Layer 4 of a small transformer language model trained on English Wikipedia (8 layers, counted from 0, width 128).
A neuron's activation on a vector x is GELU(weights . x), where the dot is the dot product.

Input weights of the MLP neurons that the questions are about. A number n stands for (n - 500) times 0.0014.
n9: 554 573 607 591 409 628 195 450 477 722 443 698 567 791 454 515 564 516 676 440 640 710 425 551 370 437 307 613 555 265 508 603 472 496 515 352 421 173 418 349 539 573 534 425 434 384 352 512 519 722 634 620 647 659 551 500 350 399 564 318 93 417 464 419 472 527 354 560 333 466 541 532 511 436 414 720 534 605 520 662 425 443 485 426 512 435 552 402 436 450 340 549 612 464 555 707 607 515 591 575 411 396 159 589 316 385 520 336 670 631 419 404 632 576 527 839 290 572 500 675 345 741 266 488 545 643 515 587
n26: 545 400 466 516 602 563 487 406 450 475 416 658 611 727 542 610 544 439 412 580 447 529 568 460 467 621 365 611 331 529 688 443 394 639 429 500 438 447 616 488 693 520 487 514 439 577 461 562 589 235 400 366 440 503 603 571 546 449 448 587 638 405 486 379 552 547 572 478 482 542 424 510 643 577 441 564 534 479 454 492 418 529 508 406 423 566 432 609 420 463 521 466 497 405 538 448 630 519 462 441 327 477 387 406 495 527 532 746 519 663 640 588 250 481 567 473 455 382 477 595 593 505 578 525 546 446 426 458
n43: 672 296 474 630 564 431 492 549 436 296 448 674 379 516 903 739 340 576 492 405 627 591 308 340 297 395 451 612 471 359 652 397 536 477 228 532 728 448 442 418 267 265 404 658 504 670 414 555 552 800 594 492 512 455 484 516 625 485 758 406 549 461 747 660 436 650 834 614 451 325 409 475 666 500 567 482 311 545 567 653 358 437 504 581 584 612 413 520 540 603 384 395 485 343 383 267 571 339 504 407 515 537 804 392 603 504 593 371 364 331 534 511 323 563 624 381 519 621 437 421 409 561 332 456 433 433 466 447
n49: 318 547 648 274 666 482 516 541 450 717 540 272 392 464 577 585 438 520 523 277 535 374 696 630 552 536 463 503 470 284 418 737 313 592 628 599 539 509 659 476 691 587 580 562 506 490 531 448 485 327 715 473 510 484 429 602 471 474 626 448 378 663 517 573 563 253 463 546 619 544 418 597 688 510 485 442 459 394 549 369 587 635 491 601 359 337 533 726 500 529 548 360 626 421 318 576 546 525 523 587 519 432 418 497 408 438 468 418 527 676 395 382 410 286 632 342 436 459 472 556 487 478 534 630 509 615 500 506
n57: 595 560 476 479 728 700 688 312 341 403 461 580 644 611 607 533 372 371 492 302 214 402 403 629 353 353 649 461 433 623 571 585 678 648 566 564 618 409 324 388 429 496 747 432 469 313 597 651 420 453 572 753 598 573 534 556 399 500 453 386 588 348 496 625 530 573 522 415 468 447 398 225 577 206 636 388 488 830 343 611 275 223 429 524 533 340 709 452 534 504 433 327 604 288 757 432 784 521 365 597 280 611 598 698 369 551 375 386 370 424 595 445 550 338 587 581 421 378 680 321 504 565 351 228 774 561 516 759
n118: 500 543 393 491 488 524 424 335 180 655 609 600 428 436 550 311 411 504 340 619 642 611 572 398 704 373 350 661 643 426 540 504 423 558 417 560 836 464 496 364 588 571 741 696 488 433 651 538 592 270 581 272 586 374 496 345 589 629 556 359 535 508 453 504 262 288 631 500 357 607 678 315 622 689 516 592 426 654 953 654 642 275 357 512 796 622 277 311 509 302 290 375 432 453 504 603 564 296 789 439 40 504 414 535 508 457 429 582 352 632 392 512 400 496 609 487 617 640 347 564 431 570 585 539 699 488 442 508
n124: 517 503 514 543 726 463 480 516 415 506 477 679 576 600 533 560 516 448 497 712 709 393 565 521 519 646 441 567 370 525 423 380 500 368 392 606 534 596 435 482 576 521 449 400 402 578 440 435 492 503 506 536 640 337 283 428 429 205 526 366 364 497 402 448 350 655 535 380 549 533 548 485 614 491 436 441 525 500 748 425 470 447 463 457 503 416 560 579 529 494 576 455 607 423 480 574 378 511 650 484 347 471 445 572 393 486 506 396 422 696 530 516 450 426 422 600 461 503 645 600 420 503 462 442 400 440 555 679
n150: 589 564 409 440 515 597 562 405 445 320 484 452 598 726 531 390 437 584 478 531 531 476 576 436 598 487 507 665 438 500 818 624 554 567 639 558 415 592 456 345 553 430 551 443 603 571 503 522 396 297 746 278 452 542 613 628 481 587 516 430 451 525 506 545 670 612 529 516 485 653 518 600 600 548 428 325 460 668 275 454 416 551 305 500 540 416 519 448 313 414 453 573 315 601 358 554 361 324 443 560 609 274 308 535 475 421 556 567 555 551 543 591 485 557 472 513 419 515 569 608 592 588 259 552 578 512 338 406
n207: 754 474 488 652 528 278 517 731 528 557 569 619 387 618 615 504 516 354 762 391 405 759 660 438 334 450 557 573 367 737 385 631 538 272 467 534 609 654 413 596 334 763 639 542 551 846 343 608 516 607 605 575 170 568 391 381 525 566 424 521 413 357 560 449 385 552 591 356 431 561 453 572 351 475 508 682 767 556 593 488 197 590 280 595 430 663 470 587 380 341 371 466 433 108 630 411 395 500 441 544 479 342 512 462 549 546 570 573 307 794 529 324 438 602 236 203 533 828 496 500 585 322 568 573 488 464 582 460
n239: 263 537 577 303 399 530 486 395 454 572 410 586 478 551 475 746 294 485 744 477 607 486 384 349 497 576 375 530 280 722 389 478 734 514 748 537 373 418 536 507 726 701 510 646 459 447 410 486 380 552 359 584 533 563 417 533 674 628 496 383 466 485 529 511 555 427 757 438 528 570 283 684 416 625 606 603 360 517 639 589 531 412 425 449 479 637 690 673 674 433 536 642 644 482 420 573 522 351 373 493 468 449 229 718 585 289 238 486 556 518 472 611 418 577 507 584 514 255 352 368 339 539 580 485 420 458 465 500
n248: 644 583 522 547 657 288 519 466 582 641 197 580 240 402 640 451 625 476 634 500 428 302 236 306 423 693 794 330 500 655 402 598 461 545 390 516 372 624 527 351 588 500 606 558 594 595 418 558 412 267 674 626 488 481 512 547 473 744 700 360 399 271 614 717 449 444 639 239 392 380 666 626 418 590 306 657 549 607 309 489 515 531 391 562 398 350 211 576 429 579 404 455 518 484 303 488 617 765 527 603 302 318 556 607 511 419 473 579 318 481 587 587 458 461 553 606 542 556 518 582 563 440 570 441 537 596 681 753
n260: 468 475 472 463 583 702 472 480 678 253 555 492 529 355 628 274 620 567 468 581 271 805 623 443 380 386 662 684 439 500 715 628 525 548 484 355 434 550 260 410 679 542 481 348 492 564 704 606 198 462 418 573 698 579 369 745 647 613 521 722 270 701 467 504 412 414 572 413 397 639 351 682 590 450 717 407 706 633 397 368 570 415 270 608 400 617 277 585 596 357 378 412 512 274 394 752 701 560 385 500 593 411 500 496 273 734 569 679 563 549 408 553 428 363 520 388 456 441 481 236 248 361 347 479 574 633 404 351
n382: 452 630 316 763 547 538 582 569 428 652 434 571 283 391 416 551 450 554 507 473 658 410 481 282 546 522 558 420 325 566 571 545 704 507 837 371 530 440 459 384 303 535 496 474 245 743 277 679 595 435 609 500 379 568 507 466 619 360 561 414 742 481 614 286 576 403 369 820 417 573 483 531 468 307 465 560 551 646 654 456 578 463 475 465 474 527 538 430 275 587 393 343 560 651 493 628 500 599 616 564 286 504 340 637 489 616 563 768 504 215 463 378 346 496 707 489 504 757 404 598 424 565 525 500 596 364 420 514
n394: 410 284 818 478 712 370 378 789 313 427 554 483 487 442 526 296 654 446 583 168 297 292 430 520 583 596 591 482 397 722 468 420 385 453 350 406 500 620 674 412 587 500 396 575 320 517 529 426 264 639 583 569 695 555 504 424 627 452 718 787 505 531 420 643 518 209 355 261 437 538 393 659 622 482 400 782 479 441 566 479 433 528 558 554 375 540 376 382 330 500 156 645 621 297 548 690 553 534 640 496 487 359 649 177 474 601 595 704 451 826 740 615 487 780 639 615 491 267 433 270 513 479 265 590 563 529 564 239
n405: 806 552 477 795 372 649 481 307 595 386 452 537 535 567 596 519 448 456 791 486 446 447 272 297 555 765 598 520 302 553 323 405 287 549 508 842 504 253 317 439 453 424 626 539 511 381 598 410 644 460 332 562 721 635 359 512 621 408 667 492 369 445 580 312 440 436 428 307 549 648 580 567 410 492 544 267 682 552 382 378 444 363 606 578 362 416 559 557 384 690 407 580 552 657 304 386 567 335 383 646 593 518 511 552 557 602 554 451 556 618 404 464 323 520 813 401 801 534 507 464 520 288 440 404 526 534 557 338
n453: 722 497 495 470 641 452 621 574 338 568 483 428 614 456 487 455 518 755 492 529 460 440 571 257 503 581 652 420 320 563 406 470 530 458 442 574 600 551 610 547 570 337 446 505 485 465 399 487 623 420 565 534 675 581 492 569 387 636 492 503 508 337 481 539 530 474 386 462 584 442 338 505 562 426 518 405 531 441 478 468 644 500 617 566 428 492 519 393 580 547 479 476 495 563 570 574 301 516 576 355 465 311 479 342 492 579 337 471 572 421 444 450 391 396 457 692 529 440 477 497 519 432 464 447 484 466 442 599
n497: 739 504 306 610 672 507 475 595 518 568 368 362 664 294 432 581 254 198 558 388 518 415 376 422 503 551 538 519 654 603 692 673 529 397 575 678 537 462 485 510 482 379 341 526 476 579 300 453 497 429 558 335 379 493 551 496 584 428 459 225 721 573 470 500 556 454 384 474 482 716 388 603 518 448 434 486 391 528 621 661 799 490 254 500 307 716 471 405 608 464 439 484 569 562 383 607 746 711 650 751 500 741 390 470 415 602 518 394 410 518 468 449 543 337 626 504 493 465 549 415 286 496 514 448 664 598 674 451

Each question shows a token from some text and the vector x that enters the MLP there. A number n stands for (n - 500) times 0.0089.

"e": 422 544 408 446 426 626 492 352 574 534 453 392 524 472 483 561 516 366 449 693 507 448 396 612 353 420 368 511 619 431 405 560 507 390 295 507 387 830 509 466 578 476 356 598 619 561 452 591 352 468 510 590 456 417 552 508 492 521 470 560 579 623 661 259 526 552 517 444 409 630 378 381 413 495 579 592 467 477 453 428 495 613 614 190 607 535 499 362 470 640 617 749 584 559 579 533 515 541 455 435 586 612 611 457 626 484 350 747 420 692 712 384 365 463 460 468 525 464 451 477 443 576 556 516 320 476 487 552
The neuron with the highest activation: n26

" ": 438 426 506 549 291 578 464 448 589 511 493 328 493 478 350 483 397 530 599 632 347 446 459 641 333 520 398 485 656 553 367 594 528 526 262 484 433 711 486 635 485 458 525 403 572 571 641 572 485 385 462 561 517 473 494 501 420 448 494 551 599 440 596 325 449 582 493 631 356 456 581 306 412 386 483 601 428 423 585 364 564 675 591 358 629 540 485 462 448 600 649 724 629 450 558 591 500 402 392 642 547 619 639 383 534 365 420 583 405 646 682 571 430 500 424 486 437 672 478 599 613 563 472 485 360 692 223 515
Which neuron fires most, and how strongly? n207, at about 0.15

"93": 446 428 558 512 380 610 566 439 527 504 515 323 514 405 409 525 527 601 610 456 390 462 367 530 507 514 409 434 729 502 395 592 485 454 427 557 238 609 725 783 543 384 305 565 698 405 575 499 433 513 493 510 575 489 524 431 464 530 580 521 660 511 679 409 593 360 580 576 480 420 442 388 285 464 546 646 388 456 460 411 537 717 605 332 501 491 414 432 454 570 475 705 516 665 515 602 469 580 485 547 559 598 577 592 521 394 453 614 471 547 564 365 587 473 548 478 524 508 340 430 303 622 408 413 287 571 321 663
The neuron with the highest activation: n239

" the": 450 498 480 468 319 814 601 336 515 503 407 227 556 448 403 415 432 497 565 552 457 554 398 541 528 474 435 407 494 476 337 569 528 647 281 523 434 648 523 638 500 494 407 450 582 596 512 506 418 413 535 622 502 376 447 513 432 542 530 576 556 599 712 433 551 469 452 568 424 384 341 413 352 479 585 575 406 525 494 472 507 728 419 510 832 498 473 379 585 530 486 531 533 617 408 552 513 569 514 589 479 543 649 536 585 300 473 718 401 586 543 435 406 541 478 413 451 564 408 583 482 672 482 534 326 565 345 626
Which three neurons fire most, strongest first? n248, n239, n118

"la": 301 505 440 490 586 710 536 439 570 608 576 290 439 507 487 507 479 407 533 850 333 418 421 729 423 316 368 460 594 566 395 576 519 458 398 603 443 647 590 555 543 380 327 456 535 473 614 545 514 425 407 563 386 319 545 498 498 357 402 628 653 480 654 355 588 552 507 664 407 472 491 367 436 415 547 645 424 515 510 269 578 636 424 438 493 626 498 345 498 612 515 710 636 519 616 510 444 536 471 406 549 446 671 511 686 411 486 581 545 583 530 386 511 397 498 418 484 415 437 390 582 511 425 545 359 560 482 646
The neuron with the highest activation: n26

"re": 464 456 380 480 288 602 526 480 449 576 397 340 456 485 405 485 409 472 559 782 448 500 426 600 342 481 445 374 533 499 353 615 382 632 359 594 435 642 492 523 396 389 282 451 657 513 544 556 373 403 617 566 474 312 447 511 503 555 480 571 524 514 625 412 658 527 495 549 569 538 577 390 501 469 675 558 588 525 538 344 680 489 582 402 574 570 602 438 504 738 592 525 489 614 599 527 333 419 509 510 604 502 553 486 575 414 356 460 535 730 504 248 581 380 492 534 565 477 318 537 534 591 626 451 154 688 387 523
Which two neurons fire most, strongest first? n453, n49

"t": 457 519 430 570 350 588 548 394 644 450 507 350 570 487 472 586 433 467 634 674 384 432 353 694 355 616 414 451 648 558 411 611 593 553 277 629 516 536 525 625 461 308 476 448 572 568 568 521 329 444 408 604 536 381 461 495 528 485 532 461 601 440 592 272 502 647 521 610 445 480 439 352 269 441 541 581 341 485 488 367 575 778 661 429 444 480 430 305 407 470 452 552 598 498 699 616 566 416 500 485 552 451 580 564 533 458 519 572 460 606 719 430 382 558 438 505 549 424 407 350 499 715 426 544 424 679 424 585
The neuron with the highest activation: n57

"an": 633 592 523 475 350 702 347 218 498 455 563 345 542 435 528 488 575 579 567 664 425 422 364 554 494 399 427 480 578 545 452 547 455 566 316 561 353 620 452 584 434 375 269 507 635 360 670 454 307 432 521 529 536 438 608 474 463 368 378 555 612 596 533 311 432 606 428 604 450 547 561 332 432 388 591 539 498 572 540 274 627 778 510 348 631 523 503 501 391 610 445 692 552 437 625 542 535 612 460 537 557 543 497 546 619 382 510 575 542 684 604 428 486 380 432 527 556 453 353 446 460 574 494 554 359 573 582 652
The neuron with the highest activation: n405

"un": 473 632 408 513 319 550 509 368 508 509 520 538 413 493 493 459 470 427 515 774 310 340 348 666 388 464 529 415 625 544 270 625 498 490 381 529 499 689 534 631 430 449 510 437 470 333 642 508 348 427 518 540 468 451 614 441 416 461 498 586 528 508 692 327 544 545 498 566 377 563 548 211 436 408 535 627 513 557 570 496 590 565 508 409 670 553 570 387 441 601 456 516 566 455 590 634 403 586 465 505 616 528 698 577 619 438 502 593 544 545 741 411 503 513 443 449 469 503 357 455 550 516 563 372 282 670 290 715
Which neuron fires most, and how strongly? n57, at about 2.1

" m": 466 428 481 512 404 614 462 479 675 574 403 349 498 519 472 613 468 465 568 756 519 374 393 492 496 501 359 472 603 508 405 531 603 505 302 515 476 594 453 569 617 350 420 376 601 423 640 507 509 367 456 515 428 520 516 494 439 396 576 590 654 429 581 376 519 620 462 651 445 377 632 268 564 264 636 565 516 455 583 449 561 657 630 361 562 514 502 391 334 374 575 735 710 431 501 665 420 430 536 476 485 506 524 537 591 407 383 643 492 747 621 409 561 435 373 609 532 506 424 455 474 581 442 596 294 599 335 559
The neuron with the highest activation: n124

"na": 469 367 385 577 323 597 474 458 661 464 437 341 373 551 497 504 599 445 560 695 503 433 418 574 223 529 427 544 580 591 301 461 495 446 225 611 353 608 583 720 457 468 445 403 601 474 627 553 455 426 493 565 444 363 505 486 432 470 487 560 504 518 712 345 478 653 515 699 476 401 519 458 380 390 561 594 508 480 522 327 557 609 605 349 562 622 520 467 493 661 544 553 533 434 674 487 473 520 432 404 504 541 610 566 715 573 416 581 508 681 676 409 438 569 514 406 529 464 503 365 494 496 435 591 259 604 424 590
Which neuron fires most, and how strongly? n207, at about 1.7

".": 494 512 440 514 333 661 637 405 658 478 426 273 477 557 494 472 592 638 550 726 433 384 469 571 431 519 465 537 565 552 323 668 520 459 335 574 458 628 603 592 458 462 388 278 681 616 546 413 488 373 461 540 547 338 520 537 509 394 567 523 546 431 637 321 437 449 515 611 437 525 550 457 493 428 585 553 362 520 473 373 543 522 636 342 578 430 557 394 487 594 533 570 740 508 685 476 497 351 670 396 446 405 565 599 705 422 437 624 480 553 526 477 479 414 342 458 523 543 416 504 453 620 368 602 226 609 406 597
The neuron with the highest activation: n124

"ion": 433 588 393 477 364 633 458 473 555 640 495 375 468 474 431 481 635 557 496 608 327 325 352 736 496 433 436 476 717 482 470 566 518 396 316 558 442 530 574 599 614 462 313 440 730 589 662 451 394 295 487 571 407 354 499 446 647 537 398 501 435 548 725 342 572 555 564 510 425 522 428 421 478 475 620 415 425 464 429 483 490 737 647 397 465 474 510 414 512 610 483 559 573 392 576 534 458 579 448 485 579 609 568 603 665 470 451 647 587 653 579 260 510 471 406 474 457 547 447 458 428 661 406 539 166 527 446 753
The neuron with the highest activation: n49

"c": 420 487 519 494 387 668 590 471 659 641 535 236 465 505 354 622 513 439 565 688 339 415 190 713 382 445 415 371 555 475 436 627 642 460 401 582 517 656 463 701 544 483 521 483 535 531 448 416 515 443 528 550 472 540 520 481 529 624 525 495 537 445 634 226 574 553 533 691 507 397 416 370 408 447 570 573 512 424 603 477 586 701 523 383 611 555 529 333 424 571 481 639 526 459 536 492 346 476 400 383 528 589 706 600 583 518 358 488 310 582 538 313 535 482 591 506 502 575 409 387 429 551 479 474 280 536 532 581
The neuron with the highest activation: n239

"H": 464 611 468 362 350 655 566 466 595 479 500 313 519 490 531 520 433 604 565 595 526 380 414 435 355 354 403 497 576 508 432 633 547 458 417 519 383 659 557 567 454 353 583 541 570 620 599 612 386 421 501 617 426 472 672 567 360 521 570 573 607 482 633 352 617 461 612 635 317 454 448 255 383 375 592 491 399 426 478 430 497 638 589 609 699 569 471 343 490 576 561 703 616 555 412 617 452 506 493 486 524 491 589 516 686 356 468 595 384 550 649 434 439 442 375 327 432 543 458 501 436 704 334 413 300 612 511 576
The neuron with the highest activation: n43

" 19": 446 329 565 594 414 632 577 443 585 470 417 362 561 476 411 458 540 563 543 589 349 392 376 617 398 484 410 427 794 531 342 578 464 590 437 441 322 620 582 767 605 481 444 499 534 544 561 499 409 463 530 599 482 470 501 477 446 602 522 491 591 458 701 353 498 432 544 473 446 431 525 317 467 491 598 726 316 505 475 390 579 717 663 420 681 620 388 450 478 411 525 697 561 589 569 587 430 523 436 581 516 659 542 516 610 339 412 534 423 567 604 379 448 510 487 429 447 577 446 518 363 638 340 458 222 639 426 533
Which three neurons fire most, strongest first? n394, n248, n239

"all": 473 585 476 348 403 684 473 376 677 614 553 366 426 576 368 533 412 497 533 603 365 504 366 712 548 287 430 460 661 588 360 609 543 488 414 487 486 662 549 678 433 347 271 366 555 634 503 634 321 472 512 545 392 537 593 421 420 650 463 523 534 576 607 278 517 564 503 553 476 489 586 388 303 389 492 445 494 665 478 458 441 673 524 407 463 525 506 341 313 607 488 512 505 549 469 706 504 665 432 566 601 563 539 548 519 400 564 505 555 677 437 307 493 478 534 508 535 420 543 463 341 593 506 458 330 684 456 600
The neuron with the highest activation: n9

",": 385 561 426 440 407 815 521 390 623 553 466 307 486 518 409 593 456 565 478 764 425 440 507 581 525 398 401 414 599 519 388 536 497 529 390 472 577 684 420 601 542 433 348 335 681 556 571 592 423 408 481 521 394 397 538 474 451 452 649 524 586 414 577 396 691 441 514 604 473 508 483 369 486 419 577 647 463 477 506 318 568 539 689 357 532 585 595 445 421 612 523 833 646 511 552 463 426 476 587 483 586 519 624 500 555 424 439 607 266 513 603 401 385 402 410 471 471 549 418 417 449 577 448 491 341 560 358 619
The neuron with the highest activation: n382

" de": 314 544 428 397 353 619 567 405 451 507 470 344 385 562 403 481 413 518 526 788 494 488 533 722 364 615 393 406 631 427 383 608 502 440 303 563 436 586 458 754 682 562 281 411 535 437 600 547 477 421 396 571 445 477 460 489 481 450 480 670 523 507 601 267 579 635 522 625 401 382 486 396 508 506 645 578 384 400 499 415 696 620 391 451 635 531 537 347 498 524 527 825 620 397 550 481 510 554 449 467 666 580 588 490 565 515 448 607 437 619 547 412 510 383 521 400 427 635 412 561 467 593 381 483 294 569 461 628
The neuron with the highest activation: n124

"s": 444 510 383 429 348 709 541 564 558 608 427 237 403 523 507 407 392 515 588 569 628 402 224 485 478 365 414 516 637 388 399 588 648 454 453 572 516 608 472 702 476 357 501 539 544 532 762 521 427 420 452 523 449 398 542 471 399 513 602 553 649 609 603 499 501 523 483 542 432 567 537 359 378 458 656 667 485 458 468 443 558 693 584 306 622 570 426 310 427 498 605 759 709 429 530 586 576 519 507 485 480 480 539 478 592 360 456 500 319 503 596 407 542 457 382 505 532 498 451 489 487 569 432 488 219 617 405 624
The neuron with the highest activation: n118

"u": 430 537 494 454 540 579 580 438 557 501 418 458 322 528 483 562 544 456 676 838 446 203 478 749 376 416 414 368 676 520 319 605 543 440 414 508 576 672 438 685 522 454 579 452 528 508 615 525 319 344 489 551 448 386 527 502 438 504 619 590 643 465 581 360 518 602 525 423 478 433 419 357 429 312 547 616 402 426 491 438 552 681 636 441 559 477 560 441 482 492 546 609 620 528 710 575 430 504 572 339 508 478 631 524 535 526 385 569 472 601 668 494 575 403 406 425 591 356 368 485 486 574 505 478 355 575 300 579
The neuron with the highest activation: n57

"19": 553 307 455 442 395 561 462 604 639 473 413 363 432 550 453 505 545 524 591 609 479 416 348 692 388 477 350 441 726 498 255 544 502 575 415 462 410 674 431 764 582 495 397 474 600 472 664 559 409 473 500 548 473 413 516 442 551 436 510 472 624 436 730 411 614 422 560 423 557 602 594 360 453 316 568 664 345 576 474 390 609 590 634 434 623 522 453 444 477 511 520 665 530 569 524 634 352 517 500 504 633 599 580 505 683 329 420 590 423 611 629 312 511 488 450 448 490 531 316 410 456 561 419 516 274 509 503 689
The neuron with the highest activation: n239

"le": 420 596 449 433 435 574 554 296 567 551 539 372 477 487 483 467 367 488 549 889 416 471 364 605 417 446 471 503 620 677 486 653 601 548 351 621 495 681 583 551 502 295 188 415 446 612 601 557 447 465 398 604 573 314 410 571 430 404 456 475 690 546 621 319 489 575 443 551 445 528 514 361 440 471 509 531 495 572 504 412 556 662 556 328 602 517 553 438 424 603 451 522 576 590 574 628 561 434 454 413 536 540 530 474 609 322 465 565 534 648 734 423 460 472 305 599 450 512 332 472 401 623 422 435 423 541 329 577
The neuron with the highest activation: n124

"l": 316 432 399 375 616 654 598 482 510 589 492 362 488 558 475 570 431 383 508 724 318 478 376 664 525 454 458 453 636 470 387 546 412 536 364 557 427 636 493 688 505 421 300 486 560 548 674 556 456 403 420 496 410 394 480 641 505 418 520 468 554 483 617 315 560 587 567 699 544 516 441 375 376 364 567 492 489 522 494 342 666 570 577 489 457 590 463 260 451 504 703 544 667 444 635 473 478 536 525 427 636 438 673 460 659 344 423 514 488 602 669 302 512 466 549 459 612 439 312 408 456 658 424 545 354 644 479 644
The neuron with the highest activation: n49

"\n": 450 563 570 445 408 677 708 449 542 500 488 340 577 522 495 470 465 477 705 549 456 462 435 601 452 504 463 513 726 477 329 617 483 662 338 430 358 703 588 681 584 332 450 545 600 406 579 469 360 382 515 643 396 357 513 511 417 530 549 505 586 404 541 398 573 476 532 640 484 516 508 405 572 436 696 544 381 395 460 411 573 554 596 466 553 667 547 291 388 577 544 724 681 438 543 501 497 514 608 555 420 438 513 468 532 438 492 648 359 509 599 480 467 418 249 400 483 649 505 478 339 500 344 485 326 609 444 591
The neuron with the highest activation: n49

"er": 440 592 349 449 364 630 488 365 587 627 511 411 528 546 416 546 453 474 465 587 499 398 390 672 543 364 338 511 673 551 356 588 594 486 484 465 404 608 546 581 548 459 222 503 520 506 561 480 275 455 616 510 537 453 411 339 452 555 518 611 633 691 571 344 476 483 415 602 460 514 461 419 512 572 629 609 589 558 472 442 637 666 509 359 696 649 413 364 327 617 577 633 502 560 408 531 444 671 451 484 548 672 590 471 600 502 514 582 327 611 383 184 488 386 445 482 472 543 346 450 427 624 617 491 296 602 409 542
Which two neurons fire most, strongest first? n497, n382

"th": 534 591 483 523 475 695 511 466 609 579 403 162 568 425 447 456 467 541 492 691 451 473 313 450 249 397 430 444 590 517 401 551 475 410 251 599 548 684 529 495 466 411 313 438 646 519 487 475 428 329 403 437 501 469 506 496 477 525 624 521 582 561 662 221 552 564 535 576 466 566 528 461 350 481 643 572 537 473 464 456 620 591 476 343 573 576 524 327 423 614 499 640 502 578 458 573 411 653 600 485 519 551 564 517 681 426 431 685 580 673 622 342 410 472 523 474 494 690 401 387 441 562 537 472 282 571 410 703
Which neuron fires most, and how strongly? n497, at about 1.7

"hop": 465 700 417 443 360 585 435 491 378 540 485 428 453 584 381 471 485 500 488 770 458 297 456 732 443 356 362 487 603 517 423 607 514 431 306 589 419 567 535 671 349 534 211 458 631 524 689 439 393 391 568 720 462 493 480 500 514 553 538 628 418 593 766 448 545 441 475 522 486 506 554 227 501 484 557 590 461 409 515 468 587 570 718 461 646 457 441 411 389 647 458 638 582 467 384 551 490 561 467 474 634 521 562 535 621 418 463 583 452 614 445 400 548 537 314 492 426 517 447 491 388 660 512 619 284 565 342 681
The neuron with the highest activation: n9

"ard": 479 637 378 447 363 604 539 377 641 435 476 400 527 554 462 488 638 582 639 713 457 408 356 810 437 505 359 511 644 559 406 525 476 495 356 523 458 710 595 534 413 353 348 345 595 641 647 483 390 316 424 601 526 497 516 528 491 440 473 501 635 377 581 371 594 531 554 602 391 451 514 395 535 493 520 507 442 529 435 382 496 497 765 337 538 441 511 414 404 624 427 629 701 454 613 556 493 431 667 398 563 412 587 553 583 478 490 497 552 549 563 379 345 474 408 457 471 477 406 489 438 671 383 550 291 630 379 746
Which neuron fires most, and how strongly? n124, at about 0.57

"ing": 514 538 524 442 373 679 563 383 498 504 376 488 536 572 478 572 538 576 524 564 382 260 299 659 337 371 408 546 686 449 452 577 571 477 330 569 476 557 566 606 467 437 322 331 716 610 668 521 365 315 376 525 574 443 527 572 477 512 558 536 569 484 576 389 578 524 594 581 493 445 492 307 518 473 546 416 470 492 486 359 514 663 785 262 556 462 508 393 557 491 354 491 727 562 574 474 508 455 669 526 541 552 649 466 608 390 510 584 545 552 567 492 502 562 337 443 527 460 433 469 445 650 358 537 339 488 312 704
Which three neurons fire most, strongest first? n57, n43, n26

"í": 486 565 343 470 372 682 559 422 403 477 394 519 496 490 561 577 557 508 534 779 435 328 380 615 326 443 394 572 614 550 434 565 519 507 303 589 329 680 539 743 428 422 298 387 630 421 607 483 406 405 468 476 510 379 468 612 399 375 535 467 574 538 666 234 492 554 526 588 487 428 500 405 513 403 511 599 532 520 510 287 499 671 504 303 651 559 490 473 467 572 481 542 673 540 682 485 489 665 515 438 661 580 617 419 660 481 399 566 446 657 599 485 465 394 467 445 547 487 366 459 602 521 477 460 318 509 558 692
The neuron with the highest activation: n124

" La": 430 478 462 385 327 652 536 355 670 490 428 251 457 416 398 539 490 510 567 774 418 500 493 666 376 402 464 595 618 456 387 550 593 440 303 565 419 670 523 574 518 437 381 470 471 571 458 678 457 348 502 686 524 461 437 500 337 492 450 561 661 493 583 373 511 592 563 647 427 491 638 393 351 402 655 510 351 455 517 286 575 648 525 511 628 552 465 343 561 552 521 686 582 540 535 562 519 559 483 495 521 535 555 538 610 421 476 647 501 566 580 610 476 401 411 399 397 578 401 453 445 529 361 490 267 742 368 643
The neuron with the highest activation: n260

"ch": 491 603 461 460 407 629 486 497 515 561 505 312 416 563 515 573 449 430 516 770 393 368 392 583 415 261 331 563 626 570 452 569 569 479 331 557 502 691 353 740 448 312 290 512 689 533 624 522 490 417 509 484 492 452 625 448 546 525 558 483 585 460 522 449 479 549 530 592 451 454 570 195 514 403 585 555 558 575 584 358 628 686 641 511 540 505 485 258 380 544 553 596 531 497 356 559 446 568 462 392 647 506 545 518 577 342 447 654 384 724 503 332 604 474 418 551 641 458 354 476 437 578 479 594 235 488 455 638
The neuron with the highest activation: n118

" of": 587 493 420 351 246 793 562 572 506 581 463 391 398 565 433 526 347 607 499 523 404 580 329 499 436 409 461 553 658 486 416 498 539 555 396 521 492 548 379 651 432 457 249 542 533 531 441 537 407 448 539 573 452 424 495 412 460 585 629 591 577 550 747 337 710 572 376 500 386 494 519 316 533 444 599 637 404 505 437 472 728 674 579 376 711 572 548 388 536 466 492 659 578 477 480 397 468 571 423 578 608 480 657 517 518 453 450 514 387 609 504 349 563 575 502 449 524 491 411 403 483 544 309 482 388 563 352 559
The neuron with the highest activation: n43

"con": 450 438 343 457 390 523 516 549 630 553 465 338 394 524 548 481 337 333 546 726 442 444 204 544 512 386 388 425 598 402 305 460 545 457 381 623 403 539 462 587 535 412 407 444 438 539 576 551 523 512 550 614 517 442 603 441 373 464 402 534 623 574 563 359 530 564 427 610 543 483 530 261 430 475 639 637 329 737 598 382 517 816 489 426 669 617 484 496 503 479 504 550 480 506 537 565 499 566 497 581 451 608 566 543 825 498 482 614 359 556 533 273 467 449 480 519 472 619 496 434 519 557 362 545 373 605 590 711
Which three neurons fire most, strongest first? n497, n382, n43

" York": 512 542 545 467 498 615 350 443 585 428 555 238 424 472 525 497 554 599 488 696 301 370 295 500 435 321 464 531 579 573 423 540 506 496 308 632 425 615 528 725 522 540 305 406 678 618 510 456 508 484 554 610 396 402 522 557 440 696 481 496 597 536 747 307 505 464 595 487 450 398 466 289 424 382 389 552 442 534 516 377 570 774 603 332 480 505 369 384 467 571 445 608 572 590 497 546 514 581 461 488 580 713 641 546 627 387 487 595 473 714 641 478 468 496 342 401 513 561 478 552 468 605 423 497 351 571 330 663
The neuron with the highest activation: n248

"al": 503 521 355 459 522 549 498 497 540 637 439 345 337 546 481 630 485 395 585 667 395 374 391 499 465 556 429 461 626 394 370 556 612 412 368 487 494 660 439 666 605 507 354 449 485 579 715 626 324 336 462 598 394 524 560 556 481 348 527 560 560 530 526 438 534 512 535 665 463 403 510 336 452 408 709 574 385 435 420 369 531 654 653 455 732 591 481 497 464 478 623 640 594 409 598 572 477 499 557 419 428 564 624 460 529 486 457 531 589 492 530 315 592 437 308 413 508 441 358 391 525 636 370 695 404 598 330 753
Which neuron fires most, and how strongly? n49, at about 0.043